Layer 6 of a small transformer language model trained on English Wikipedia (9 layers, counted from 0, width 128).
A neuron's activation on a vector x is SiLU(gate . x) times (in . x), where the dot is the dot product.

Input weights of the MLP neurons that the questions are about. A number n stands for (n - 500) times 0.0022.
n14 gate: 450 354 364 403 422 270 672 383 390 542 704 232 516 284 573 715 257 631 451 286 528 500 629 454 349 682 550 513 310 439 338 542 451 488 525 410 358 413 542 669 603 668 636 575 695 357 521 508 562 521 724 603 467 565 701 315 558 346 500 450 275 844 513 609 381 338 382 446 622 260 349 239 319 308 226 743 436 356 529 435 334 613 567 640 589 475 636 479 429 508 554 605 708 609 622 687 426 428 708 614 658 274 599 480 310 488 307 517 675 538 484 634 607 441 382 269 347 402 359 471 815 492 426 422 600 337 513 475
n40 gate: 388 244 448 649 427 786 443 496 509 654 344 500 474 581 479 535 496 560 513 399 694 517 474 513 661 496 366 526 123 798 149 223 376 500 633 317 474 471 290 460 491 385 607 370 530 504 539 500 534 380 439 569 634 682 210 737 547 631 652 504 550 591 309 556 243 573 724 457 411 194 570 422 423 402 569 824 396 393 341 360 371 653 513 522 742 631 297 443 375 422 418 461 407 278 727 491 397 596 379 360 621 517 663 253 393 474 766 325 559 613 263 597 246 456 542 627 633 382 726 288 513 587 680 650 582 576 505 271
n55 gate: 560 382 451 369 549 489 420 568 664 461 485 534 608 541 463 293 408 560 672 523 347 409 232 561 444 756 530 550 530 586 348 318 328 529 575 444 515 489 615 469 519 310 684 458 583 637 500 451 575 413 357 462 534 873 445 604 635 596 518 341 507 432 451 572 567 625 482 219 533 450 730 345 751 426 553 526 398 347 395 578 413 592 549 477 361 370 523 296 776 496 850 550 630 533 764 470 519 404 485 515 576 530 489 493 553 685 567 638 663 580 507 205 672 408 515 511 579 478 815 477 678 313 331 537 481 303 592 610
n131 gate: 297 476 334 662 785 496 440 476 641 626 296 504 602 422 430 456 465 527 527 669 504 631 560 612 578 492 460 577 514 488 597 540 559 260 567 473 448 652 641 577 686 563 536 416 778 258 437 417 520 239 647 472 516 636 356 617 401 729 337 767 200 460 720 388 512 544 586 604 589 500 653 377 587 751 329 302 488 327 393 320 305 512 552 605 630 456 622 832 568 392 654 597 371 539 673 771 496 548 301 544 400 488 630 614 373 488 547 460 469 600 547 360 475 508 558 644 290 558 759 396 285 356 362 465 436 430 366 691
n298 gate: 604 314 448 741 444 656 678 597 429 623 548 589 599 627 524 602 547 440 599 386 699 520 568 557 461 596 247 455 385 623 496 480 234 406 536 322 293 423 382 692 496 667 412 424 568 299 660 452 468 524 386 496 194 610 479 500 512 704 700 810 384 628 423 411 540 737 453 565 520 451 545 384 643 634 532 273 434 524 240 460 468 650 460 488 533 472 319 488 444 859 736 480 583 379 74 669 488 365 536 463 609 540 516 599 288 624 512 411 441 354 476 359 521 463 626 677 728 752 465 593 408 581 628 516 202 634 517 564
n311 gate: 600 504 515 480 446 440 399 353 648 555 457 625 565 329 609 289 500 435 595 391 539 508 616 714 618 354 523 669 500 587 349 713 668 402 420 272 403 710 312 398 535 565 650 805 839 117 569 477 473 427 526 450 558 606 512 719 511 470 474 604 657 500 547 450 332 404 489 388 541 422 383 642 714 637 519 500 459 447 454 633 527 442 364 520 441 555 362 512 550 632 661 371 538 571 262 481 469 508 643 621 566 617 274 432 665 762 450 867 625 710 447 447 365 469 300 466 343 576 695 500 708 589 607 684 442 572 439 523
n14 in: 500 655 389 487 691 895 526 457 791 845 376 297 648 374 688 569 329 576 542 907 606 556 534 427 517 636 564 274 269 344 341 701 285 558 635 416 578 353 426 191 670 572 236 547 607 424 611 508 453 581 484 619 637 483 337 361 530 400 308 341 674 449 307 293 525 427 625 620 408 530 647 641 623 357 461 496 434 589 509 647 645 552 608 413 408 699 592 652 569 333 491 275 643 479 357 594 373 609 406 734 586 448 593 559 623 445 593 344 597 483 400 667 416 808 446 421 419 651 280 676 680 384 479 496 500 756 491 342
n40 in: 307 412 582 491 349 630 342 145 419 481 551 416 568 577 374 262 509 368 477 230 505 546 541 718 667 436 37 528 595 310 392 500 554 567 168 523 486 627 379 360 473 668 427 486 450 658 418 473 550 546 204 751 380 769 718 598 491 554 271 532 536 358 375 329 227 417 747 458 715 421 435 404 564 703 330 128 407 636 399 803 440 509 366 673 631 519 167 285 831 385 742 453 392 326 593 390 436 509 279 481 661 569 550 400 632 468 650 472 550 644 383 482 448 187 469 572 765 468 665 546 491 597 464 664 634 315 636 629
n55 in: 541 263 392 491 667 540 413 586 473 394 395 303 348 433 491 652 106 679 397 427 301 441 314 687 665 798 776 551 661 540 496 405 679 279 653 571 445 565 633 735 685 312 221 722 590 527 694 406 694 563 440 369 477 411 650 610 464 531 974 550 417 473 787 409 370 676 407 332 336 500 390 599 644 638 464 354 377 496 486 442 450 514 696 274 505 258 505 611 763 605 770 509 580 694 372 418 649 357 441 275 609 632 496 152 676 563 325 514 696 454 425 717 388 569 496 491 617 602 702 700 432 678 410 424 577 602 720 613
n131 in: 473 390 667 537 477 513 596 578 419 472 888 546 455 692 522 445 447 289 482 482 464 505 427 408 576 577 387 657 557 496 620 591 509 602 734 621 647 352 551 371 328 603 821 609 446 647 685 626 446 464 823 658 477 313 556 486 757 292 487 313 482 495 628 340 225 409 402 450 509 762 146 709 626 522 373 540 390 343 699 688 582 353 550 310 185 491 718 505 400 258 482 459 303 491 739 614 671 745 600 514 295 413 734 791 423 713 730 339 710 587 500 549 800 528 224 531 491 642 518 596 495 152 563 649 295 482 639 300
n298 in: 541 578 345 570 359 740 449 385 401 472 528 403 527 469 607 375 438 613 509 639 557 335 747 320 424 464 473 495 673 437 442 619 753 696 577 644 836 600 380 384 300 468 445 569 682 935 305 491 628 746 595 845 670 424 439 416 500 438 344 399 770 573 293 353 264 308 437 408 527 579 588 454 622 815 509 491 712 676 687 612 459 486 601 547 901 754 397 528 582 730 432 449 383 349 366 683 791 314 450 444 422 389 369 523 723 436 346 283 536 583 594 504 679 565 366 500 495 227 575 362 738 238 495 776 807 540 524 399
n311 in: 521 591 509 321 381 567 400 552 394 706 509 344 348 475 680 687 605 356 398 665 471 582 238 361 386 786 260 657 431 525 429 509 669 533 483 449 695 672 652 369 517 322 368 534 787 690 637 598 466 620 541 500 354 605 673 177 581 404 420 547 442 466 366 319 470 479 487 642 772 756 452 402 526 508 676 333 326 746 504 724 569 626 617 622 364 201 658 487 427 422 628 530 365 362 517 324 133 622 466 252 168 587 611 568 351 384 411 361 563 639 710 362 717 552 483 517 444 433 617 681 418 483 360 853 487 487 527 616

Each question shows a token from some text and the vector x that enters the MLP there. A number n stands for (n - 500) times 0.0048.

"ard": 466 602 562 401 407 539 485 529 543 403 378 541 442 504 581 416 436 511 615 626 695 349 510 385 346 432 534 552 676 445 447 390 575 612 433 405 514 666 561 333 412 602 418 544 419 778 520 707 459 578 451 631 403 374 496 414 787 427 441 516 485 466 437 439 547 485 508 571 572 620 527 464 471 638 632 540 418 569 399 391 425 571 465 599 272 542 593 640 464 591 602 638 615 599 421 274 680 264 482 588 499 364 572 273 456 366 669 659 499 654 546 525 422 375 344 665 198 540 392 582 374 439 463 397 570 689 356 579
Which neuron fires most, and how strongly? n55, at about 0.32

" of": 366 551 521 485 334 397 740 573 609 484 367 406 539 389 552 486 438 500 567 603 886 326 471 447 231 484 481 452 721 234 579 426 487 541 470 418 403 522 569 425 434 501 495 540 455 674 573 424 638 526 371 511 331 459 543 527 765 443 429 581 596 426 555 502 540 526 497 529 552 398 458 457 583 486 550 441 413 554 378 486 557 409 463 537 513 596 376 528 366 518 601 479 493 573 459 472 588 513 309 476 527 369 408 501 551 448 505 479 434 541 451 613 376 580 567 559 365 610 374 480 525 480 469 561 533 634 486 442
Which of these neurons fires most? n298

"U": 491 411 545 390 513 725 551 551 540 351 317 434 496 465 691 557 572 439 462 538 901 503 372 478 513 377 605 546 718 372 539 621 538 610 409 445 418 550 503 423 481 566 514 573 443 414 460 612 645 493 443 296 430 490 666 664 622 561 530 453 519 430 377 432 467 583 547 539 540 431 444 431 271 377 569 584 585 581 413 340 378 434 578 442 471 353 316 538 397 402 421 571 463 478 606 461 567 485 347 487 554 430 492 407 460 518 637 427 412 457 569 425 450 528 454 466 303 509 491 511 364 586 453 439 471 476 565 457
Which neuron fires most, and how strongly? n298, at about 0.62

":": 296 702 441 498 425 540 575 501 621 377 493 533 493 520 556 455 381 479 389 530 731 478 441 394 236 538 613 476 835 489 561 530 553 304 595 441 333 657 601 425 360 611 553 592 441 584 605 491 500 492 410 521 475 598 455 655 557 553 510 416 530 353 488 441 481 588 495 513 506 419 534 415 572 488 466 507 446 586 444 412 525 479 497 641 546 432 331 620 447 556 652 532 555 494 488 432 689 396 413 492 525 369 400 488 653 630 475 338 485 429 561 558 504 366 470 436 367 613 502 572 476 540 472 461 511 617 377 377
Which neuron fires most, and how strongly? n298, at about 1.1

"e": 527 534 531 512 589 447 506 360 629 482 537 379 578 428 528 433 506 432 497 404 680 474 348 354 645 282 563 600 840 596 454 583 481 674 562 295 447 540 485 532 437 448 477 678 419 675 453 678 368 539 532 427 380 430 681 564 477 445 395 594 431 477 391 422 541 530 534 513 561 569 444 508 537 565 550 300 631 459 506 441 499 480 412 681 504 533 472 658 516 627 463 563 579 378 486 494 636 432 509 540 505 583 554 415 422 532 465 703 433 454 461 618 446 565 377 409 337 676 567 588 557 555 381 400 525 541 373 466
Which neuron fires most, and how strongly? n14, at about 0.22

"85": 508 598 706 428 267 592 628 566 556 513 403 407 470 446 671 518 554 395 495 457 806 476 451 518 462 590 511 471 723 333 551 575 585 539 431 447 349 707 620 298 383 575 439 620 385 608 451 545 515 603 637 312 524 438 412 595 636 432 517 340 588 504 514 461 710 437 613 415 648 341 427 414 453 429 470 522 411 553 462 442 466 351 590 736 472 492 560 611 521 516 672 537 574 488 509 556 517 530 490 437 605 509 536 499 522 397 589 335 426 438 427 559 323 466 458 496 405 712 511 611 490 567 422 571 578 573 372 493
Which three neurons fire most, strongest first? n55, n131, n311

" G": 494 506 524 337 336 301 465 409 490 501 437 426 500 526 354 461 506 429 399 646 772 397 524 354 393 451 460 490 803 495 454 433 602 567 527 466 387 654 493 326 371 543 631 597 550 598 439 594 464 563 510 412 511 402 493 662 514 421 358 629 497 543 537 338 446 379 451 460 538 443 494 428 526 492 624 523 535 599 395 385 324 496 495 640 568 467 605 376 490 469 653 451 278 436 477 472 631 413 406 486 495 594 548 541 523 413 596 599 459 455 577 635 266 442 450 422 429 591 518 678 488 554 524 395 527 667 424 427
Which of these neurons fires most? n311

" the": 473 581 513 451 167 427 639 498 568 336 373 317 466 418 598 520 496 458 497 476 821 402 388 484 490 541 533 453 740 191 521 401 515 565 396 456 407 638 662 359 378 517 474 535 493 576 431 441 567 481 445 490 455 510 540 470 797 440 511 538 577 489 511 454 491 405 447 549 491 364 450 478 531 415 574 553 544 509 459 506 489 465 459 662 494 457 425 449 421 501 660 505 460 559 440 575 544 554 427 522 643 421 536 573 581 404 502 360 431 544 630 550 384 607 578 394 325 684 365 608 487 584 389 540 441 548 609 474
Which neuron fires most, and how strongly? n14, at about 1.3

"\n": 434 580 652 322 313 440 615 559 581 485 431 462 479 539 483 457 419 407 459 514 613 420 535 343 302 434 473 473 817 438 646 488 640 569 435 435 427 647 726 412 521 599 519 695 525 645 473 488 496 526 517 473 457 452 477 523 482 456 465 528 433 370 605 464 534 592 537 393 551 381 599 288 516 576 486 562 340 561 370 377 518 435 456 618 527 413 437 424 554 502 710 452 514 447 450 400 717 425 390 677 647 449 577 430 425 504 501 563 479 450 623 562 329 555 522 494 487 652 350 725 576 565 303 335 546 648 498 411
The two highest activations, in order: n131, n55

"ing": 457 523 630 469 326 425 503 703 644 450 339 448 458 521 456 441 454 485 504 610 819 447 385 468 441 536 628 562 649 381 617 414 709 383 395 420 353 519 576 422 434 462 584 483 475 478 483 425 605 514 298 555 414 333 542 506 687 428 377 505 833 505 604 648 629 398 465 486 585 428 512 446 609 408 364 496 393 466 397 539 422 363 333 528 459 629 515 654 272 425 589 468 578 739 478 456 656 403 487 498 625 596 407 538 490 506 534 450 442 390 421 589 352 659 586 533 327 562 432 449 294 515 441 557 595 548 553 396
Which neuron fires most, and how strongly? n40, at about 0.49

" community": 473 552 498 395 367 499 669 547 700 448 296 350 443 455 453 582 403 471 432 460 890 334 399 368 527 534 593 393 620 240 571 548 566 729 434 403 356 468 570 342 428 450 586 610 370 539 596 422 494 528 295 524 539 501 556 597 660 443 419 384 633 566 568 462 620 558 469 576 542 462 467 409 523 380 620 467 326 550 400 480 495 587 439 652 514 322 494 521 565 480 466 484 397 594 508 358 563 438 506 424 443 479 470 440 536 504 585 495 299 550 422 494 369 527 466 557 383 672 362 699 486 558 390 623 463 607 552 412
Which neuron fires most, and how strongly? n298, at about 0.39

"cul": 601 618 697 311 382 411 781 608 616 451 317 310 534 584 439 396 670 340 442 527 688 461 371 506 539 489 507 726 724 357 406 601 499 641 543 567 355 512 532 716 264 416 458 570 412 590 441 469 466 462 481 638 462 377 400 597 527 418 529 516 568 614 376 346 493 522 398 425 572 512 419 573 403 353 708 484 482 542 487 420 479 399 328 557 394 421 267 597 598 471 542 592 584 460 588 304 523 572 461 459 607 488 528 421 424 468 636 654 473 482 463 429 423 502 548 571 363 702 418 687 575 468 332 461 544 521 517 517
Which three neurons fire most, strongest first? n298, n14, n311

" end": 540 650 530 415 337 416 569 689 572 535 373 242 490 657 676 364 490 385 657 500 742 405 494 408 392 490 509 566 724 444 482 408 682 492 411 494 503 675 739 427 299 404 572 494 418 701 537 402 555 460 382 388 402 520 518 765 567 553 537 508 690 540 509 359 632 477 433 426 577 397 536 520 459 564 521 451 488 513 373 394 489 194 431 534 343 501 479 385 523 474 610 449 507 631 423 475 666 442 433 470 578 549 422 375 434 518 549 364 458 550 392 597 342 404 488 517 415 663 387 581 403 528 342 400 683 543 456 432
Which of these neurons fires most? n55

",": 278 765 471 386 361 470 592 440 607 425 336 577 542 450 479 589 458 500 432 332 746 637 543 520 328 504 470 422 760 316 484 433 493 387 486 448 487 670 556 454 332 546 485 489 398 586 543 535 657 490 402 606 366 466 588 478 560 581 408 524 584 446 519 448 633 511 402 491 446 605 454 459 575 500 550 521 487 515 449 445 547 589 491 787 376 590 304 603 390 702 549 604 458 538 440 450 744 336 450 514 555 427 386 359 565 498 498 494 474 456 618 520 528 460 424 601 452 709 443 603 459 452 497 441 524 520 288 381
Which of these neurons fires most? n298

"-": 340 452 636 479 326 388 619 550 631 449 361 496 486 581 541 441 505 470 480 630 709 381 445 326 178 614 449 499 763 586 548 502 651 524 452 491 430 570 613 446 583 547 650 543 471 564 416 606 523 624 540 506 573 499 503 489 387 535 553 415 618 404 410 355 490 549 466 480 405 519 412 295 544 350 640 501 401 553 389 513 618 579 271 595 557 392 545 438 497 378 551 582 471 692 531 457 650 541 376 556 447 475 551 503 581 401 553 464 342 550 427 510 392 640 506 621 525 610 300 703 507 677 386 289 513 613 360 418
Which of these neurons fires most? n298

"I": 365 653 588 444 488 623 666 520 521 335 377 560 444 549 652 508 420 424 433 513 824 504 422 325 257 461 539 609 705 494 481 542 586 392 551 426 407 604 528 470 421 609 526 572 382 484 482 531 540 575 482 387 394 530 561 730 570 424 454 219 629 372 304 521 543 516 552 443 443 520 561 347 416 511 582 474 505 450 439 403 483 434 503 578 517 406 358 458 424 485 570 593 491 563 442 436 748 385 335 489 483 474 470 175 622 466 624 404 462 347 468 597 429 447 575 475 372 572 347 628 449 595 545 410 431 481 414 393
Which neuron fires most, and how strongly? n311, at about 0.62

"time": 439 441 580 407 308 465 563 554 560 442 382 374 447 519 584 564 370 373 514 558 788 285 257 552 559 598 444 479 672 289 612 565 602 524 401 562 289 484 607 310 546 442 530 529 424 439 466 379 572 436 205 607 545 454 599 553 747 381 498 331 792 569 468 549 509 484 275 533 514 441 452 335 532 438 544 537 415 542 371 562 441 532 428 657 537 465 381 450 486 366 460 665 363 624 540 449 502 540 414 527 487 507 394 555 561 373 582 405 422 564 353 563 460 398 375 556 391 609 421 479 480 633 381 574 432 610 599 502
Which of these neurons fires most? n298

"man": 431 487 563 239 385 575 439 565 581 464 368 369 377 305 689 479 517 543 377 645 671 384 519 536 455 625 560 439 733 507 432 412 495 532 346 484 556 629 523 423 325 504 467 491 423 501 596 495 532 552 417 630 358 385 443 573 644 443 448 367 696 446 404 467 623 599 438 441 530 733 437 419 564 482 548 564 462 469 330 462 568 556 506 829 417 584 439 514 422 601 534 714 611 373 473 342 674 478 588 409 720 315 479 510 565 506 638 520 501 460 566 500 470 338 411 581 362 468 370 609 587 552 454 453 467 557 275 398
Which of these neurons fires most? n311

"er": 471 520 490 321 299 486 697 529 690 468 395 475 323 369 687 348 482 396 547 646 690 437 503 407 420 579 371 588 752 492 439 439 646 694 411 353 514 550 561 392 454 464 564 527 489 775 594 532 384 545 454 534 483 469 427 572 586 495 390 398 595 502 449 435 463 458 565 555 552 554 520 523 494 582 594 552 473 424 459 467 477 512 445 695 318 461 453 438 356 599 527 440 582 416 465 348 635 326 538 502 495 375 565 264 572 470 682 656 579 462 442 510 439 339 416 627 351 527 360 742 446 674 440 401 589 724 328 528
Which of these neurons fires most? n311

"u": 426 508 582 355 385 501 560 327 513 545 447 510 650 490 374 421 662 542 465 555 672 460 465 474 619 497 498 551 759 398 463 357 545 586 404 397 453 548 512 513 443 585 512 551 397 536 491 607 479 623 569 409 521 478 785 724 487 481 639 587 310 534 305 408 639 562 647 587 397 595 449 431 571 321 550 408 500 406 490 432 407 453 376 693 393 509 428 475 399 454 570 642 396 327 598 507 664 429 445 469 655 710 523 543 321 463 479 616 353 505 504 662 539 399 355 449 346 669 528 584 532 646 404 511 472 701 312 480
Which of these neurons fires most? n14

"d": 500 552 607 472 382 494 428 690 579 506 326 325 465 643 662 426 578 355 514 576 802 451 511 439 447 588 689 532 666 395 512 466 589 404 362 423 401 572 600 511 445 408 595 649 414 542 501 501 482 528 465 543 402 244 511 457 597 513 503 512 845 539 698 592 544 461 378 502 688 472 436 480 470 450 392 484 448 514 419 454 564 375 285 475 425 727 443 633 417 460 576 508 607 590 554 386 663 357 479 482 486 538 320 469 444 542 606 335 552 412 417 512 298 629 595 550 349 660 533 502 285 524 447 489 575 594 560 405
Which of these neurons fires most? n40

"ff": 369 471 448 309 433 427 354 355 500 480 553 281 290 572 629 433 712 445 368 536 666 576 611 495 630 517 665 490 758 451 456 377 565 576 329 468 569 619 619 367 338 566 467 415 439 652 428 502 478 618 470 358 401 495 580 655 494 477 338 485 498 473 398 525 530 479 419 522 510 632 502 467 504 591 418 485 449 386 460 582 500 417 386 741 384 464 602 650 457 613 586 660 461 520 436 301 419 453 431 407 678 441 506 589 401 436 626 584 491 518 423 493 499 451 222 559 378 593 457 484 529 458 352 487 520 668 231 523
Which three neurons fire most, strongest first? n311, n55, n14

"B": 541 451 538 341 267 411 567 524 531 508 368 406 567 506 410 426 476 478 570 491 813 350 602 265 432 557 384 552 825 537 465 415 630 527 504 496 400 577 510 463 360 437 474 549 421 579 468 539 487 529 567 464 510 398 466 572 527 462 448 604 493 521 518 313 567 591 405 484 509 418 621 485 587 600 669 555 434 575 447 463 379 392 435 636 521 486 573 468 473 375 626 505 519 365 584 577 594 433 456 521 534 537 593 460 375 486 647 491 556 451 613 529 380 473 350 500 431 599 419 606 522 550 324 415 550 613 411 492
Which three neurons fire most, strongest first? n298, n14, n131